Layer 5 of a small transformer language model trained on English Wikipedia (11 layers, counted from 0, width 64).
A neuron's activation on a vector x is SiLU(gate . x) times (in . x), where the dot is the dot product.
The model reads these tokens: " of" " publ" "ishing" " the" " l" "at" "est" " discover" "ies" " from" " this" " site" "," " where" " domestic" "ated" " Em" "mer" " whe" "at" " was" " first" " discovered" " at" " c" "." "a" "." " " "88" "00" " B"

The vector x that enters this layer's MLP at each token. A number n stands for (n - 500) times 0.005.
0 " of": 514 733 456 599 615 434 668 388 659 550 277 474 419 549 487 531 457 567 627 577 555 405 574 616 461 376 496 637 551 828 717 536 394 349 471 475 550 698 595 397 500 559 695 536 734 416 383 203 379 639 427 466 365 511 364 502 371 559 614 501 510 404 470 474
1 " publ": 446 546 606 640 598 549 550 430 415 316 537 578 571 659 304 401 554 486 615 570 440 541 669 590 331 604 523 407 439 612 695 694 523 401 524 659 572 381 445 638 551 528 303 449 561 312 365 403 518 701 477 562 536 464 611 381 396 739 756 489 687 341 326 275
2 "ishing": 543 705 487 627 581 535 524 301 504 456 307 465 385 424 364 514 434 493 629 475 553 600 546 557 399 559 638 521 505 850 629 489 509 448 582 430 641 468 467 484 382 488 488 485 499 472 423 362 330 781 313 374 340 598 467 524 477 545 612 634 666 307 419 297
3 " the": 519 675 526 555 593 441 611 454 640 490 393 468 482 479 604 399 447 533 643 589 475 490 569 604 539 536 402 612 581 978 546 476 347 279 545 448 532 494 570 479 528 557 715 512 692 384 505 178 417 527 294 418 464 499 471 409 459 619 599 599 523 367 482 454
4 " l": 644 604 725 665 592 619 444 570 651 351 534 603 395 639 323 350 491 438 593 499 521 424 441 627 501 472 524 422 476 658 465 668 607 403 458 617 526 574 477 477 495 418 198 727 673 440 470 546 418 865 452 527 611 426 555 360 342 654 444 440 568 266 472 504
5 "at": 544 543 236 581 647 584 518 468 557 562 669 496 447 540 453 551 523 411 625 387 501 496 235 664 439 538 494 397 348 575 346 442 583 464 632 593 625 430 635 569 512 660 310 636 825 569 289 463 437 627 542 503 483 456 283 350 673 527 612 628 629 373 578 296
6 "est": 551 612 340 573 412 484 472 439 557 494 550 500 351 780 365 540 538 584 687 495 408 472 347 527 670 737 512 284 449 756 526 823 550 430 570 539 580 361 564 483 534 448 211 410 615 608 558 587 411 754 525 366 501 535 379 410 593 533 619 618 717 502 504 411
7 " discover": 503 723 649 656 727 482 480 458 555 489 570 571 450 660 337 669 424 456 679 627 453 561 642 612 331 736 494 403 486 797 337 589 558 416 461 551 533 578 544 447 474 601 392 484 466 494 350 351 469 770 455 394 499 546 385 463 342 564 618 485 738 533 466 272
8 "ies": 544 715 413 678 663 523 523 380 549 468 415 492 447 556 519 585 426 504 594 539 586 687 448 487 309 633 674 488 452 893 554 650 602 392 452 501 450 463 574 472 335 500 367 551 556 298 350 436 473 746 509 402 383 608 497 565 505 587 571 534 729 474 355 336
9 " from": 416 807 424 540 660 390 546 372 594 631 348 541 493 596 578 525 455 567 457 578 582 474 552 659 429 463 554 627 615 869 531 519 489 310 476 498 535 642 563 409 327 619 535 636 583 292 400 303 374 681 440 387 360 536 411 492 397 555 541 572 601 383 555 399
10 " this": 556 730 667 564 638 412 496 459 560 387 485 581 561 587 630 461 395 504 623 509 506 673 551 604 530 671 536 483 472 784 352 514 428 316 479 432 511 326 505 373 501 601 699 593 632 369 456 258 408 681 336 445 286 476 480 329 454 697 532 620 516 413 450 249
11 " site": 416 713 631 466 522 525 482 383 538 466 534 456 450 687 549 599 512 491 659 558 515 714 479 513 372 635 640 441 460 907 522 628 573 387 594 480 491 506 499 333 470 496 429 429 413 272 469 445 396 793 487 556 352 502 449 364 470 594 671 550 595 483 372 325
12 ",": 439 760 465 712 616 536 419 301 685 630 411 544 520 573 555 485 528 555 575 553 539 398 589 603 424 555 509 606 423 923 634 512 443 344 526 437 495 567 448 425 468 614 522 561 606 356 526 200 474 630 431 511 389 474 431 533 419 606 539 682 510 510 404 400
13 " where": 472 733 528 759 646 446 546 395 668 524 525 420 568 643 533 439 394 508 626 571 512 418 636 596 483 615 541 441 481 834 456 428 350 342 611 425 589 520 473 345 388 847 430 646 537 438 313 445 484 670 581 307 348 359 490 486 446 559 460 620 525 469 491 424
14 " domestic": 544 690 582 553 639 396 372 398 499 546 428 540 500 578 719 452 520 466 600 664 477 517 583 658 433 609 489 473 485 749 328 628 558 329 347 605 809 487 446 509 459 614 482 510 560 486 493 365 507 784 199 456 421 491 428 300 629 537 501 500 514 335 388 298
15 "ated": 546 732 549 441 607 422 413 287 453 541 443 605 397 511 500 514 542 447 581 456 362 642 461 519 437 565 577 508 644 852 446 740 461 348 455 607 549 407 499 546 467 534 464 603 538 470 417 369 357 736 420 384 313 491 414 336 448 603 636 616 582 564 466 288
16 " Em": 592 726 531 551 565 531 386 436 518 377 724 526 384 440 426 485 475 222 684 570 544 359 427 427 581 515 515 451 466 580 520 585 527 204 529 739 453 613 274 510 327 689 277 456 656 407 455 237 499 632 276 483 476 481 562 484 460 594 426 360 498 430 512 275
17 "mer": 688 572 468 438 686 669 495 456 288 548 579 570 384 613 327 433 425 624 418 640 364 543 246 578 350 487 470 386 480 613 502 588 400 428 728 544 644 645 305 583 482 589 530 480 645 568 519 420 330 639 288 479 478 483 275 482 603 535 509 455 626 354 328 362
18 " whe": 652 415 519 384 666 625 563 632 491 496 525 580 413 494 567 387 336 496 520 713 498 388 537 535 476 504 498 306 510 727 445 497 559 354 550 516 560 407 410 537 548 643 194 504 620 470 516 258 571 596 302 516 515 590 478 521 396 371 448 406 654 126 280 440
19 "at": 625 486 376 455 549 686 521 420 464 550 621 559 371 347 539 546 481 380 527 457 387 505 296 766 460 466 630 377 440 729 349 585 555 336 712 471 589 365 591 722 528 556 467 489 559 477 217 344 472 689 597 517 454 503 332 497 616 388 645 574 616 402 432 270
20 " was": 423 706 585 463 637 263 622 378 568 357 528 647 377 658 527 583 539 613 518 646 554 594 406 598 573 517 532 451 603 893 316 538 518 415 665 566 381 486 536 598 513 565 327 477 501 435 677 394 500 771 521 473 520 412 404 618 330 559 695 523 625 504 417 402
21 " first": 573 848 542 542 565 421 565 390 452 395 490 491 474 629 594 482 466 571 590 646 515 646 590 573 652 551 514 485 546 829 447 483 306 348 584 572 643 358 466 377 638 560 389 577 566 466 509 514 361 677 428 655 341 441 338 428 415 623 727 584 580 409 375 343
22 " discovered": 564 804 590 581 605 496 447 333 592 492 443 498 513 582 529 585 472 482 640 503 465 655 534 522 417 571 588 640 536 816 483 667 576 332 552 499 528 521 493 401 482 472 458 509 592 351 432 452 361 812 293 423 350 574 378 532 370 702 663 542 517 528 377 274
23 " at": 424 771 443 569 650 408 688 468 588 612 404 554 560 460 394 520 469 571 677 637 484 447 600 632 576 423 583 664 597 800 581 548 537 334 663 593 523 626 586 364 510 500 413 608 664 296 377 338 362 712 417 420 356 484 418 498 390 607 469 546 683 452 655 381
24 " c": 479 541 641 705 501 539 549 415 625 350 631 699 553 663 420 521 620 597 505 589 475 377 442 574 659 692 489 508 512 512 541 490 577 438 476 650 571 609 588 432 615 528 201 800 622 438 410 398 438 737 364 448 472 549 405 352 499 442 580 405 525 257 334 306
25 ".": 446 479 449 681 732 624 561 364 689 595 575 588 422 652 496 492 354 525 467 414 681 324 580 612 660 711 429 569 354 680 631 431 643 394 586 460 513 809 554 427 466 504 373 469 698 450 630 454 428 434 474 387 411 365 490 478 453 664 529 642 512 521 313 303
26 "a": 645 716 425 643 549 565 478 404 629 372 512 540 316 633 413 438 422 441 600 495 401 472 335 517 529 518 561 477 327 710 538 252 647 383 336 582 610 646 563 448 593 532 427 498 875 360 551 444 495 668 412 577 425 373 364 415 623 425 364 469 421 409 586 252
27 ".": 538 679 547 629 656 573 577 298 705 657 622 524 582 609 606 514 397 532 485 459 534 323 570 599 553 631 452 661 420 806 649 525 516 345 587 413 502 736 495 465 468 571 421 550 692 418 600 327 405 550 509 398 316 450 360 526 435 630 540 607 487 505 265 485
28 " ": 420 601 505 556 575 496 495 280 545 425 502 520 692 616 532 565 537 488 669 427 574 347 590 486 522 638 523 582 325 691 458 528 659 464 558 678 749 298 560 517 571 638 478 539 623 275 766 322 306 583 452 427 425 429 522 462 613 602 497 523 637 304 413 513
29 "88": 456 530 432 402 372 553 418 323 583 278 665 504 410 464 580 534 433 460 554 443 342 426 618 535 507 659 712 589 343 743 411 434 430 436 532 591 778 574 628 531 571 590 241 628 440 442 581 565 435 684 212 498 498 351 543 458 651 682 448 622 476 402 426 415
30 "00": 522 559 579 324 287 504 432 342 578 380 608 439 417 566 711 640 547 431 465 551 328 527 534 555 500 682 637 413 440 642 382 613 516 316 518 563 663 536 542 493 625 548 273 519 550 425 581 483 381 851 228 365 495 399 474 546 572 707 477 642 355 434 373 375
31 " B": 655 668 532 585 235 625 504 357 496 485 513 574 420 585 515 500 507 445 650 539 502 393 295 450 688 560 655 319 401 653 377 533 355 371 450 755 491 562 515 569 678 460 215 560 610 456 400 326 393 724 363 512 635 448 626 477 529 625 456 584 484 333 426 343

Each question shows the input weights of one neuron of the MLP. A number n stands for (n - 500) times 0.0029.

n14 gate: 429 533 517 253 548 564 462 539 597 537 513 382 475 512 405 470 612 540 430 541 370 663 338 410 484 415 522 713 561 380 436 485 552 519 546 486 384 655 577 549 511 572 590 513 387 462 563 497 532 469 427 370 492 655 374 488 638 550 254 472 601 434 440 633
n14 in: 504 415 312 513 681 494 585 611 444 556 514 493 368 480 532 369 453 473 348 405 612 372 498 668 533 608 590 450 471 567 565 542 617 609 551 583 457 529 273 604 427 475 672 407 643 405 400 718 512 749 513 442 446 465 760 460 296 456 668 360 392 526 609 384
On which token does it fire most, and how strongly? 17 "mer", at about 0.82

n134 gate: 597 436 696 427 524 529 549 508 618 431 347 499 632 550 669 574 498 691 513 422 473 540 610 562 242 422 436 560 584 313 629 668 458 525 567 361 327 609 517 563 531 351 499 403 374 405 495 376 626 567 537 570 433 388 336 328 548 435 374 490 377 415 589 288
n134 in: 566 533 632 363 450 395 687 396 446 523 195 525 478 679 601 354 367 349 470 592 721 489 573 669 452 526 577 526 491 190 518 559 631 490 574 372 571 509 633 311 458 373 525 573 358 571 408 665 565 375 270 580 484 365 445 485 518 480 579 623 502 371 451 492
It fires most on token 16 " Em"

n135 gate: 543 549 771 551 303 327 396 606 483 569 222 552 311 638 567 616 607 527 503 401 396 590 541 429 240 553 438 654 721 372 574 439 531 498 571 132 390 303 660 547 821 571 614 532 593 400 449 613 571 443 727 568 341 493 632 310 513 900 221 323 385 562 507 454
n135 in: 458 722 683 272 614 617 483 612 651 403 529 781 490 552 431 269 393 584 531 351 425 319 421 572 709 498 310 466 278 502 487 245 256 495 358 586 462 509 381 369 332 483 479 718 668 450 450 363 486 395 548 382 506 484 295 667 494 381 647 657 593 565 636 513
It fires most on token 10 " this"

n106 gate: 300 583 562 489 502 559 513 713 306 457 222 600 486 414 741 584 506 559 405 487 594 475 439 634 515 178 452 506 526 520 322 552 544 467 620 492 556 575 727 318 340 445 513 637 548 901 435 586 419 405 669 263 381 495 390 683 540 329 292 423 735 545 442 389
n106 in: 691 513 502 491 503 315 403 353 840 480 411 262 467 448 547 466 479 484 478 520 547 609 326 418 523 586 729 589 521 816 650 431 646 508 543 452 393 361 458 465 615 584 597 430 493 334 388 521 396 377 556 570 471 535 400 436 567 779 544 341 425 517 479 627
On which three tokens does it fire most, strongest first? 9 " from", 23 " at", 0 " of"

n4 gate: 416 269 624 592 448 539 571 264 375 602 560 615 750 522 449 204 681 530 575 433 518 136 499 389 635 569 454 593 421 521 730 428 436 552 610 120 388 438 671 337 404 374 461 468 346 421 494 664 510 423 550 475 279 516 323 485 346 560 584 546 335 723 313 478
n4 in: 639 418 292 376 494 550 518 530 471 479 496 617 475 504 670 387 697 450 489 670 360 285 407 508 642 568 663 758 518 629 575 639 603 469 391 340 461 296 578 533 261 400 514 476 477 269 634 715 616 759 512 508 683 340 453 494 458 422 525 553 615 389 553 501
It fires most on token 12 ","

n143 gate: 378 415 529 594 613 515 442 344 353 489 377 742 316 417 270 554 623 445 404 572 524 595 547 471 585 477 544 694 470 570 713 533 477 568 416 626 603 434 389 362 446 634 457 287 410 603 409 506 425 285 689 623 380 406 663 482 407 625 612 579 420 583 540 469
n143 in: 382 530 566 552 359 375 349 495 456 557 472 493 460 653 702 573 618 495 439 444 450 713 528 715 539 545 633 478 725 538 465 453 582 441 308 637 388 453 559 699 492 527 516 483 563 390 496 419 656 500 535 521 520 468 447 648 394 536 483 789 450 564 421 618
It fires most on token 15 "ated"

n72 gate: 416 254 564 517 333 432 419 571 431 456 426 563 424 434 351 340 604 483 641 434 616 278 521 339 397 417 408 633 708 415 586 408 362 498 683 346 469 505 554 534 476 285 621 504 742 693 398 432 412 562 400 322 434 402 347 373 438 548 619 396 579 428 464 364
n72 in: 620 515 472 509 496 614 759 480 522 489 399 454 332 463 498 253 656 400 735 459 498 273 671 462 540 421 438 379 757 634 510 604 298 616 413 475 288 576 398 262 323 464 594 527 542 621 718 641 459 460 443 417 541 699 400 556 423 748 660 274 374 474 297 434
On which three tokens does it fire most, strongest first? 0 " of", 3 " the", 2 "ishing"

n102 gate: 331 457 516 570 356 497 598 616 490 735 592 379 638 397 481 523 390 517 499 358 545 495 723 564 393 630 444 539 415 602 557 614 517 570 491 643 532 710 474 463 604 632 350 388 469 508 564 447 301 661 679 512 521 548 303 475 383 348 538 464 554 497 591 493
n102 in: 541 410 482 564 565 525 402 450 548 620 389 536 461 577 459 695 461 473 568 550 413 444 511 321 541 532 501 677 345 463 613 509 452 406 430 360 581 424 370 406 632 420 514 448 487 428 567 399 497 665 486 543 340 373 297 420 579 392 682 486 257 435 699 694
It fires most on token 27 "."

n87 gate: 432 329 541 664 188 385 672 546 707 439 312 400 857 491 561 435 155 649 371 354 485 524 486 634 583 376 301 545 229 402 411 327 526 600 543 583 501 530 558 670 417 419 444 293 478 650 355 400 311 385 522 388 343 714 454 528 422 535 422 475 711 426 706 486
n87 in: 723 429 602 449 450 338 321 486 375 530 422 479 754 448 438 310 530 577 430 604 499 499 597 709 555 313 286 450 548 457 387 512 692 542 549 663 559 395 702 384 260 420 416 625 591 498 549 414 469 294 474 572 303 632 266 581 590 472 589 624 665 504 443 584
It fires most on token 31 " B"

n8 gate: 397 468 277 541 478 208 555 399 508 467 551 541 318 406 453 470 552 589 302 444 368 707 584 571 511 633 468 451 302 597 503 512 551 722 437 633 538 324 347 757 347 666 680 543 420 542 225 545 384 310 733 549 266 436 484 475 561 505 553 416 483 629 354 619
n8 in: 519 670 554 500 629 308 582 840 524 576 592 435 565 522 587 417 526 339 527 497 482 568 456 684 579 730 611 594 413 626 397 406 462 717 431 340 699 377 275 648 559 603 644 756 584 251 363 612 660 724 465 384 462 479 709 527 588 504 493 454 424 775 427 629
On which three tokens does it fire most, strongest first? 13 " where", 15 "ated", 8 "ies"

n86 gate: 410 714 501 501 705 573 706 557 491 504 378 371 646 472 554 568 575 427 488 440 349 441 534 400 419 315 566 814 638 445 587 200 302 516 473 559 676 527 542 381 458 404 488 228 639 499 708 443 235 568 476 425 532 608 549 421 354 296 576 439 605 651 466 511
n86 in: 506 393 523 664 477 376 212 511 266 490 453 421 395 415 367 590 391 628 708 693 548 379 520 417 394 539 652 497 475 361 565 450 504 340 493 318 454 569 517 442 444 720 629 483 505 465 496 453 188 604 492 450 454 640 399 440 540 374 699 565 382 538 442 606
On which two tokens does it fire most, strongest first? 0 " of", 2 "ishing"

n96 gate: 165 479 521 456 420 614 537 489 546 532 290 391 409 626 517 634 660 385 490 276 544 275 319 602 323 546 685 601 534 550 271 745 330 489 624 473 638 420 491 488 571 481 599 349 576 657 589 579 252 338 693 588 390 401 537 357 314 306 617 344 510 676 450 546
n96 in: 607 199 433 462 530 581 496 419 662 328 523 430 678 636 326 541 575 515 520 613 363 409 371 580 395 827 790 597 585 365 456 726 343 493 495 583 432 487 472 764 544 630 532 466 522 509 363 503 425 440 718 331 254 339 598 506 706 582 426 679 597 667 486 750
On which three tokens does it fire most, strongest first? 6 "est", 19 "at", 28 " "

n51 gate: 479 506 426 420 597 518 355 307 665 554 434 485 428 297 537 323 685 682 322 572 594 580 518 493 538 553 363 478 525 511 548 496 394 592 504 565 259 307 491 463 459 443 668 570 364 472 383 307 431 503 516 810 320 508 736 663 669 579 499 323 594 414 602 503
n51 in: 567 422 440 220 341 388 622 493 570 549 421 592 628 437 684 366 510 423 464 577 610 573 624 730 421 424 582 470 411 469 521 488 386 692 507 710 501 702 496 659 612 353 529 427 703 353 319 340 399 568 618 396 444 702 347 547 489 320 441 366 471 469 661 286
It fires most on token 9 " from"

n169 gate: 569 313 260 727 544 416 333 189 551 426 431 453 526 369 409 487 600 450 463 492 471 322 666 450 552 392 572 448 361 569 607 359 339 585 359 409 443 537 492 503 442 443 569 561 340 741 356 560 475 429 394 490 538 494 300 757 547 527 421 459 665 594 574 596
n169 in: 460 604 400 670 360 653 604 594 407 346 229 427 428 566 598 587 519 451 641 324 394 693 500 492 419 351 529 158 578 377 746 239 469 412 444 458 575 474 577 446 391 360 491 791 458 400 380 655 473 526 361 378 492 521 598 449 512 410 373 588 548 642 586 510
It fires most on token 2 "ishing"

n45 gate: 446 625 530 597 489 457 488 633 514 732 400 604 615 417 426 512 289 474 491 388 486 513 628 510 550 550 500 573 502 393 709 510 657 488 464 529 568 498 577 336 356 283 591 257 473 638 527 415 357 601 443 543 523 371 420 414 440 418 553 487 656 485 506 306
n45 in: 671 504 518 737 473 458 458 625 489 508 412 573 301 392 704 491 369 583 607 469 475 377 448 556 663 418 700 537 596 413 606 469 665 568 572 470 677 564 426 407 304 408 572 422 539 459 476 572 471 559 455 518 494 424 349 546 489 566 551 626 454 360 659 428
It fires most on token 2 "ishing"

n108 gate: 566 460 632 219 491 350 302 635 354 617 460 508 371 484 213 499 456 802 592 426 403 478 501 468 387 466 420 528 565 554 588 497 206 326 368 505 413 603 748 502 294 462 589 452 650 620 607 472 541 499 640 564 426 770 488 498 317 590 414 529 543 407 447 474
n108 in: 627 439 437 486 533 636 570 626 451 575 370 503 435 272 628 356 519 471 265 414 488 419 525 623 515 636 194 392 451 613 367 395 398 538 632 638 373 501 635 583 397 417 485 474 463 716 570 606 350 389 421 311 320 526 515 492 593 446 321 438 564 549 532 550
It fires most on token 17 "mer"

n130 gate: 596 523 580 462 450 474 472 508 625 464 545 552 426 514 407 547 426 438 495 587 481 599 375 453 315 594 499 466 589 550 439 469 477 581 467 427 594 531 472 493 446 564 476 439 454 532 598 531 432 535 461 563 632 577 458 553 499 526 328 587 570 566 485 658
n130 in: 538 471 392 665 429 510 511 640 461 579 465 472 497 516 524 488 441 409 562 507 492 610 466 524 367 446 396 521 604 629 644 411 575 586 490 374 535 381 548 451 328 434 623 509 592 444 339 499 517 557 455 618 661 512 460 758 651 500 559 613 489 591 545 555
On which token does it fire most, and how strongly? 24 " c", at about 0.75

n110 gate: 498 471 461 479 477 319 644 576 749 431 453 557 664 610 593 552 239 432 343 368 508 738 590 697 371 299 625 554 294 583 411 494 589 571 498 398 734 187 423 452 586 461 603 612 578 558 289 638 819 340 724 556 603 528 414 409 650 478 552 426 597 422 564 456
n110 in: 606 501 428 483 692 419 401 669 349 525 606 513 439 499 688 524 495 603 526 552 657 331 431 622 496 652 746 539 420 598 392 237 548 488 598 624 500 288 470 343 589 605 592 610 742 710 659 528 576 579 490 520 749 565 570 328 459 581 477 627 307 416 300 629
It fires most on token 5 "at"

n109 gate: 515 443 267 687 487 582 626 598 590 429 625 461 582 402 588 609 539 587 368 441 477 518 592 334 473 506 263 285 534 457 609 445 499 609 377 458 467 463 596 633 520 458 382 265 636 602 475 695 530 285 621 393 345 385 626 390 512 748 454 405 340 553 668 555
n109 in: 222 509 494 323 566 245 409 374 496 575 374 639 174 463 372 488 473 571 672 511 570 413 601 685 741 652 325 494 655 599 584 377 500 476 659 598 485 290 440 599 478 217 425 247 573 514 419 606 803 391 459 401 609 687 638 569 476 678 629 587 448 321 436 590
It fires most on token 25 "."

n69 gate: 569 558 366 649 676 376 462 483 391 544 601 288 523 396 566 523 342 560 448 489 507 443 735 389 613 683 540 593 410 652 793 525 463 557 430 442 695 472 564 367 454 521 531 435 449 620 352 661 145 355 561 659 302 641 478 681 362 399 667 506 247 457 495 457
n69 in: 459 596 505 466 644 508 470 522 293 275 458 562 293 512 464 376 622 421 463 519 467 343 674 607 437 595 412 545 274 444 813 339 541 422 502 405 362 395 802 508 278 494 335 326 456 833 478 439 241 346 591 472 422 604 445 628 504 547 493 475 508 545 316 384
It fires most on token 25 "."

n129 gate: 459 308 443 605 592 472 663 566 298 544 682 446 415 552 550 373 628 429 480 480 489 488 625 430 608 519 772 593 317 556 524 431 336 373 364 382 389 587 564 363 582 388 657 566 515 585 545 580 437 400 441 590 458 965 461 649 433 608 562 484 542 666 711 376
n129 in: 584 480 413 545 694 627 672 183 475 560 557 438 553 481 430 544 554 613 544 460 433 358 517 513 518 590 755 668 280 424 635 469 513 409 342 582 418 573 317 348 448 440 586 466 357 633 552 533 348 555 456 743 594 606 502 719 446 535 521 468 588 731 602 532
It fires most on token 18 " whe"

n180 gate: 507 649 442 542 382 544 480 465 392 482 562 562 573 511 656 673 378 600 613 476 589 519 404 399 419 560 471 445 423 497 549 431 338 587 567 583 502 580 494 579 391 623 496 529 546 551 521 552 419 446 585 439 657 683 475 461 566 549 438 599 441 615 484 307
n180 in: 393 472 472 544 329 472 440 331 523 499 698 337 555 572 528 593 639 510 444 554 591 484 348 481 408 573 340 402 533 383 404 599 335 460 476 588 528 622 660 405 612 407 528 547 515 636 442 420 483 450 528 406 615 470 516 572 610 559 448 706 399 527 572 560
It fires most on token 31 " B"

n181 gate: 705 495 406 410 616 569 462 611 450 421 486 348 576 484 481 585 349 645 504 442 500 517 460 580 466 603 447 644 647 529 587 552 506 444 226 349 658 288 439 528 284 366 360 677 415 663 472 579 552 496 671 444 516 567 584 471 455 437 658 559 815 724 454 642
n181 in: 465 525 323 619 523 464 527 579 464 496 484 552 448 606 596 449 704 571 526 343 572 471 591 514 374 385 645 457 490 530 553 546 605 467 415 318 430 514 330 614 389 387 760 527 413 553 495 378 621 666 418 330 486 454 383 736 515 449 549 168 499 432 449 319
On which token does it fire most, and how strongly? 8 "ies", at about 4.4

n78 gate: 477 323 341 599 670 473 625 711 383 512 811 299 352 603 578 624 544 490 374 324 592 552 543 511 499 492 599 627 395 506 463 313 441 504 449 429 559 447 498 622 507 393 539 538 544 462 408 389 648 438 591 545 560 244 606 339 573 470 420 411 588 422 503 539
n78 in: 688 421 301 441 458 514 398 506 677 581 514 418 459 525 554 613 422 695 418 542 539 490 435 425 264 467 483 785 649 559 614 357 495 570 516 575 549 539 384 397 422 687 306 419 565 386 344 535 647 290 556 379 718 460 487 479 744 620 466 444 451 410 326 519
It fires most on token 5 "at"

n63 gate: 435 274 683 524 492 314 608 679 445 449 597 432 441 298 598 608 697 788 467 420 456 584 416 548 307 514 738 479 450 409 318 567 579 501 384 425 601 540 530 575 494 268 578 282 571 277 409 527 239 363 499 588 459 440 366 648 439 557 704 442 295 453 676 268
n63 in: 375 374 445 539 530 529 737 321 546 477 564 579 333 476 348 810 232 678 684 510 752 581 520 413 273 612 531 464 640 362 459 391 586 639 292 477 483 485 528 541 589 301 623 279 544 363 580 365 673 453 204 366 667 673 505 443 494 564 431 696 273 461 568 522
On which token does it fire most, and how strongly? 21 " first", at about 0.89

n171 gate: 443 533 640 372 428 534 691 712 416 410 358 413 442 625 693 283 474 521 382 422 557 517 647 632 402 618 692 521 523 511 418 394 514 422 497 579 461 512 522 417 403 611 637 519 473 544 512 579 694 700 548 660 534 381 675 571 467 352 551 367 641 468 389 466
n171 in: 614 539 322 435 541 527 480 711 491 490 321 523 699 464 539 254 464 422 478 567 537 476 687 645 395 652 497 469 551 678 468 485 495 543 527 686 488 495 453 582 384 395 456 578 620 317 531 633 683 496 314 306 513 442 562 470 352 542 690 420 483 621 446 570
On which three tokens does it fire most, strongest first? 18 " whe", 1 " publ", 14 " domestic"

n91 gate: 657 429 544 747 661 372 360 438 369 446 413 504 520 420 680 336 486 596 534 431 270 373 734 684 363 491 544 414 493 521 655 355 550 618 429 529 396 409 572 465 528 407 488 540 468 571 450 508 466 295 384 832 514 554 555 435 294 638 485 512 622 610 556 432
n91 in: 527 501 373 579 482 509 587 601 462 289 571 400 386 685 375 511 388 357 587 416 617 448 603 472 434 573 639 466 489 437 506 565 625 650 565 372 407 674 685 639 432 615 455 348 655 334 660 447 776 540 407 405 623 401 554 490 467 208 524 458 585 298 323 430
It fires most on token 1 " publ"

n47 gate: 583 332 540 530 470 651 486 431 718 567 518 379 673 454 503 556 509 575 601 518 456 663 460 649 334 512 623 607 649 569 480 606 591 732 575 593 694 454 483 646 511 640 704 583 666 470 389 427 458 406 577 427 634 367 573 661 666 361 653 524 414 586 688 476
n47 in: 561 461 458 657 487 613 590 511 412 474 557 391 337 633 746 571 579 395 571 440 460 494 611 458 503 393 314 520 469 276 452 583 636 572 558 484 680 485 535 622 451 573 404 422 553 501 653 519 555 687 410 584 473 545 454 460 317 519 472 333 530 650 586 553
It fires most on token 5 "at"

n41 gate: 490 464 542 590 525 496 558 482 507 632 353 394 375 438 482 572 438 604 623 377 352 629 566 398 426 463 471 417 534 520 502 514 321 624 433 491 534 285 372 465 487 375 595 666 548 477 547 592 558 440 480 593 273 389 676 512 594 555 494 554 505 371 414 365
n41 in: 528 299 675 463 517 544 412 409 352 266 453 445 540 480 556 551 483 514 663 536 525 619 822 584 460 296 528 581 257 516 502 649 670 617 464 557 382 448 544 458 643 545 535 591 480 733 615 483 432 515 389 392 653 555 515 610 463 650 459 493 472 552 420 394
On which two tokens does it fire most, strongest first? 10 " this", 1 " publ"

n57 gate: 401 478 604 489 267 576 797 330 669 652 434 329 306 661 537 461 647 468 360 265 512 630 672 574 693 461 477 473 629 276 453 486 316 477 596 592 449 496 422 380 576 610 523 460 566 808 470 461 522 543 622 520 463 361 550 476 421 363 636 421 496 602 498 470
n57 in: 473 512 440 268 537 487 853 582 636 541 433 448 416 595 398 598 627 429 533 433 561 677 639 388 309 549 553 493 587 447 582 345 327 497 680 598 341 368 478 570 531 830 494 497 521 391 424 265 434 554 532 450 462 588 589 390 615 368 409 485 413 374 686 572
It fires most on token 4 " l"

n90 gate: 519 402 513 663 347 561 914 427 574 313 464 438 814 487 643 522 548 661 524 432 375 394 593 640 543 577 451 502 550 365 508 413 354 539 283 639 438 436 450 570 640 478 504 507 477 259 589 512 543 496 494 452 546 593 521 340 459 296 404 604 537 543 398 508
n90 in: 599 430 433 653 847 596 424 674 587 445 394 407 605 377 614 453 510 540 408 455 412 552 459 453 479 762 327 499 349 446 353 482 623 364 623 420 522 501 599 513 563 346 488 766 505 465 428 682 405 607 399 586 298 488 652 579 670 588 660 435 541 332 590 558
It fires most on token 24 " c"

n164 gate: 627 505 585 613 426 502 486 464 505 419 493 454 480 392 555 581 350 797 539 418 589 435 770 630 315 564 670 655 631 609 512 592 466 439 565 437 533 604 446 568 477 595 536 475 527 536 365 624 469 533 794 458 582 764 400 457 532 403 551 434 392 529 537 432
n164 in: 282 451 676 660 605 547 504 454 616 496 507 527 577 661 550 518 473 461 492 524 421 416 396 497 470 415 569 448 319 460 558 517 641 478 488 563 450 596 612 487 503 400 360 478 348 639 704 210 516 591 633 687 595 372 507 450 635 472 330 464 681 627 611 574
It fires most on token 7 " discover"

n29 gate: 519 521 467 479 376 504 412 635 449 477 424 386 574 508 490 596 457 526 529 471 435 613 372 382 414 625 627 609 471 570 522 481 409 490 499 570 468 444 385 529 396 512 610 422 429 489 553 579 650 610 516 349 408 464 301 573 485 649 590 617 491 539 298 535
n29 in: 444 503 557 699 710 489 382 648 694 665 544 444 473 548 473 405 502 435 537 376 423 480 565 505 394 477 643 543 570 346 449 480 596 499 660 492 607 349 421 612 467 602 569 410 555 331 553 470 565 589 321 476 628 326 512 336 572 477 306 507 440 654 485 514
On which token does it fire most, and how strongly? 10 " this", at about 0.81

n32 gate: 378 601 459 537 640 325 610 452 368 580 423 252 473 371 618 442 602 394 475 319 579 625 541 740 453 601 632 475 505 670 377 337 611 582 255 527 531 478 659 612 487 375 700 539 481 437 220 600 327 395 503 677 423 514 611 617 341 322 536 724 440 593 389 529
n32 in: 412 673 474 387 456 668 391 689 451 562 346 589 549 531 335 532 378 579 429 572 366 626 350 591 322 478 405 409 886 334 397 442 354 344 438 540 568 528 519 316 578 576 321 445 559 511 458 448 409 230 526 60 404 493 544 518 479 667 236 501 514 408 652 452
On which two tokens does it fire most, strongest first? 9 " from", 15 "ated"

n13 gate: 329 355 372 735 538 580 397 602 382 623 290 622 570 463 669 498 503 727 468 400 619 397 632 584 633 494 521 591 655 550 639 504 378 208 545 779 430 484 425 585 418 598 550 406 511 624 528 407 370 445 563 489 560 459 542 663 474 386 387 512 690 539 416 667
n13 in: 621 591 550 489 345 471 505 581 574 627 453 366 492 545 417 596 594 563 373 549 524 402 397 348 564 600 381 478 731 578 386 471 399 618 608 544 345 525 743 440 290 409 612 630 322 355 547 519 566 550 391 289 292 687 652 658 462 449 212 431 425 368 279 494
It fires most on token 9 " from"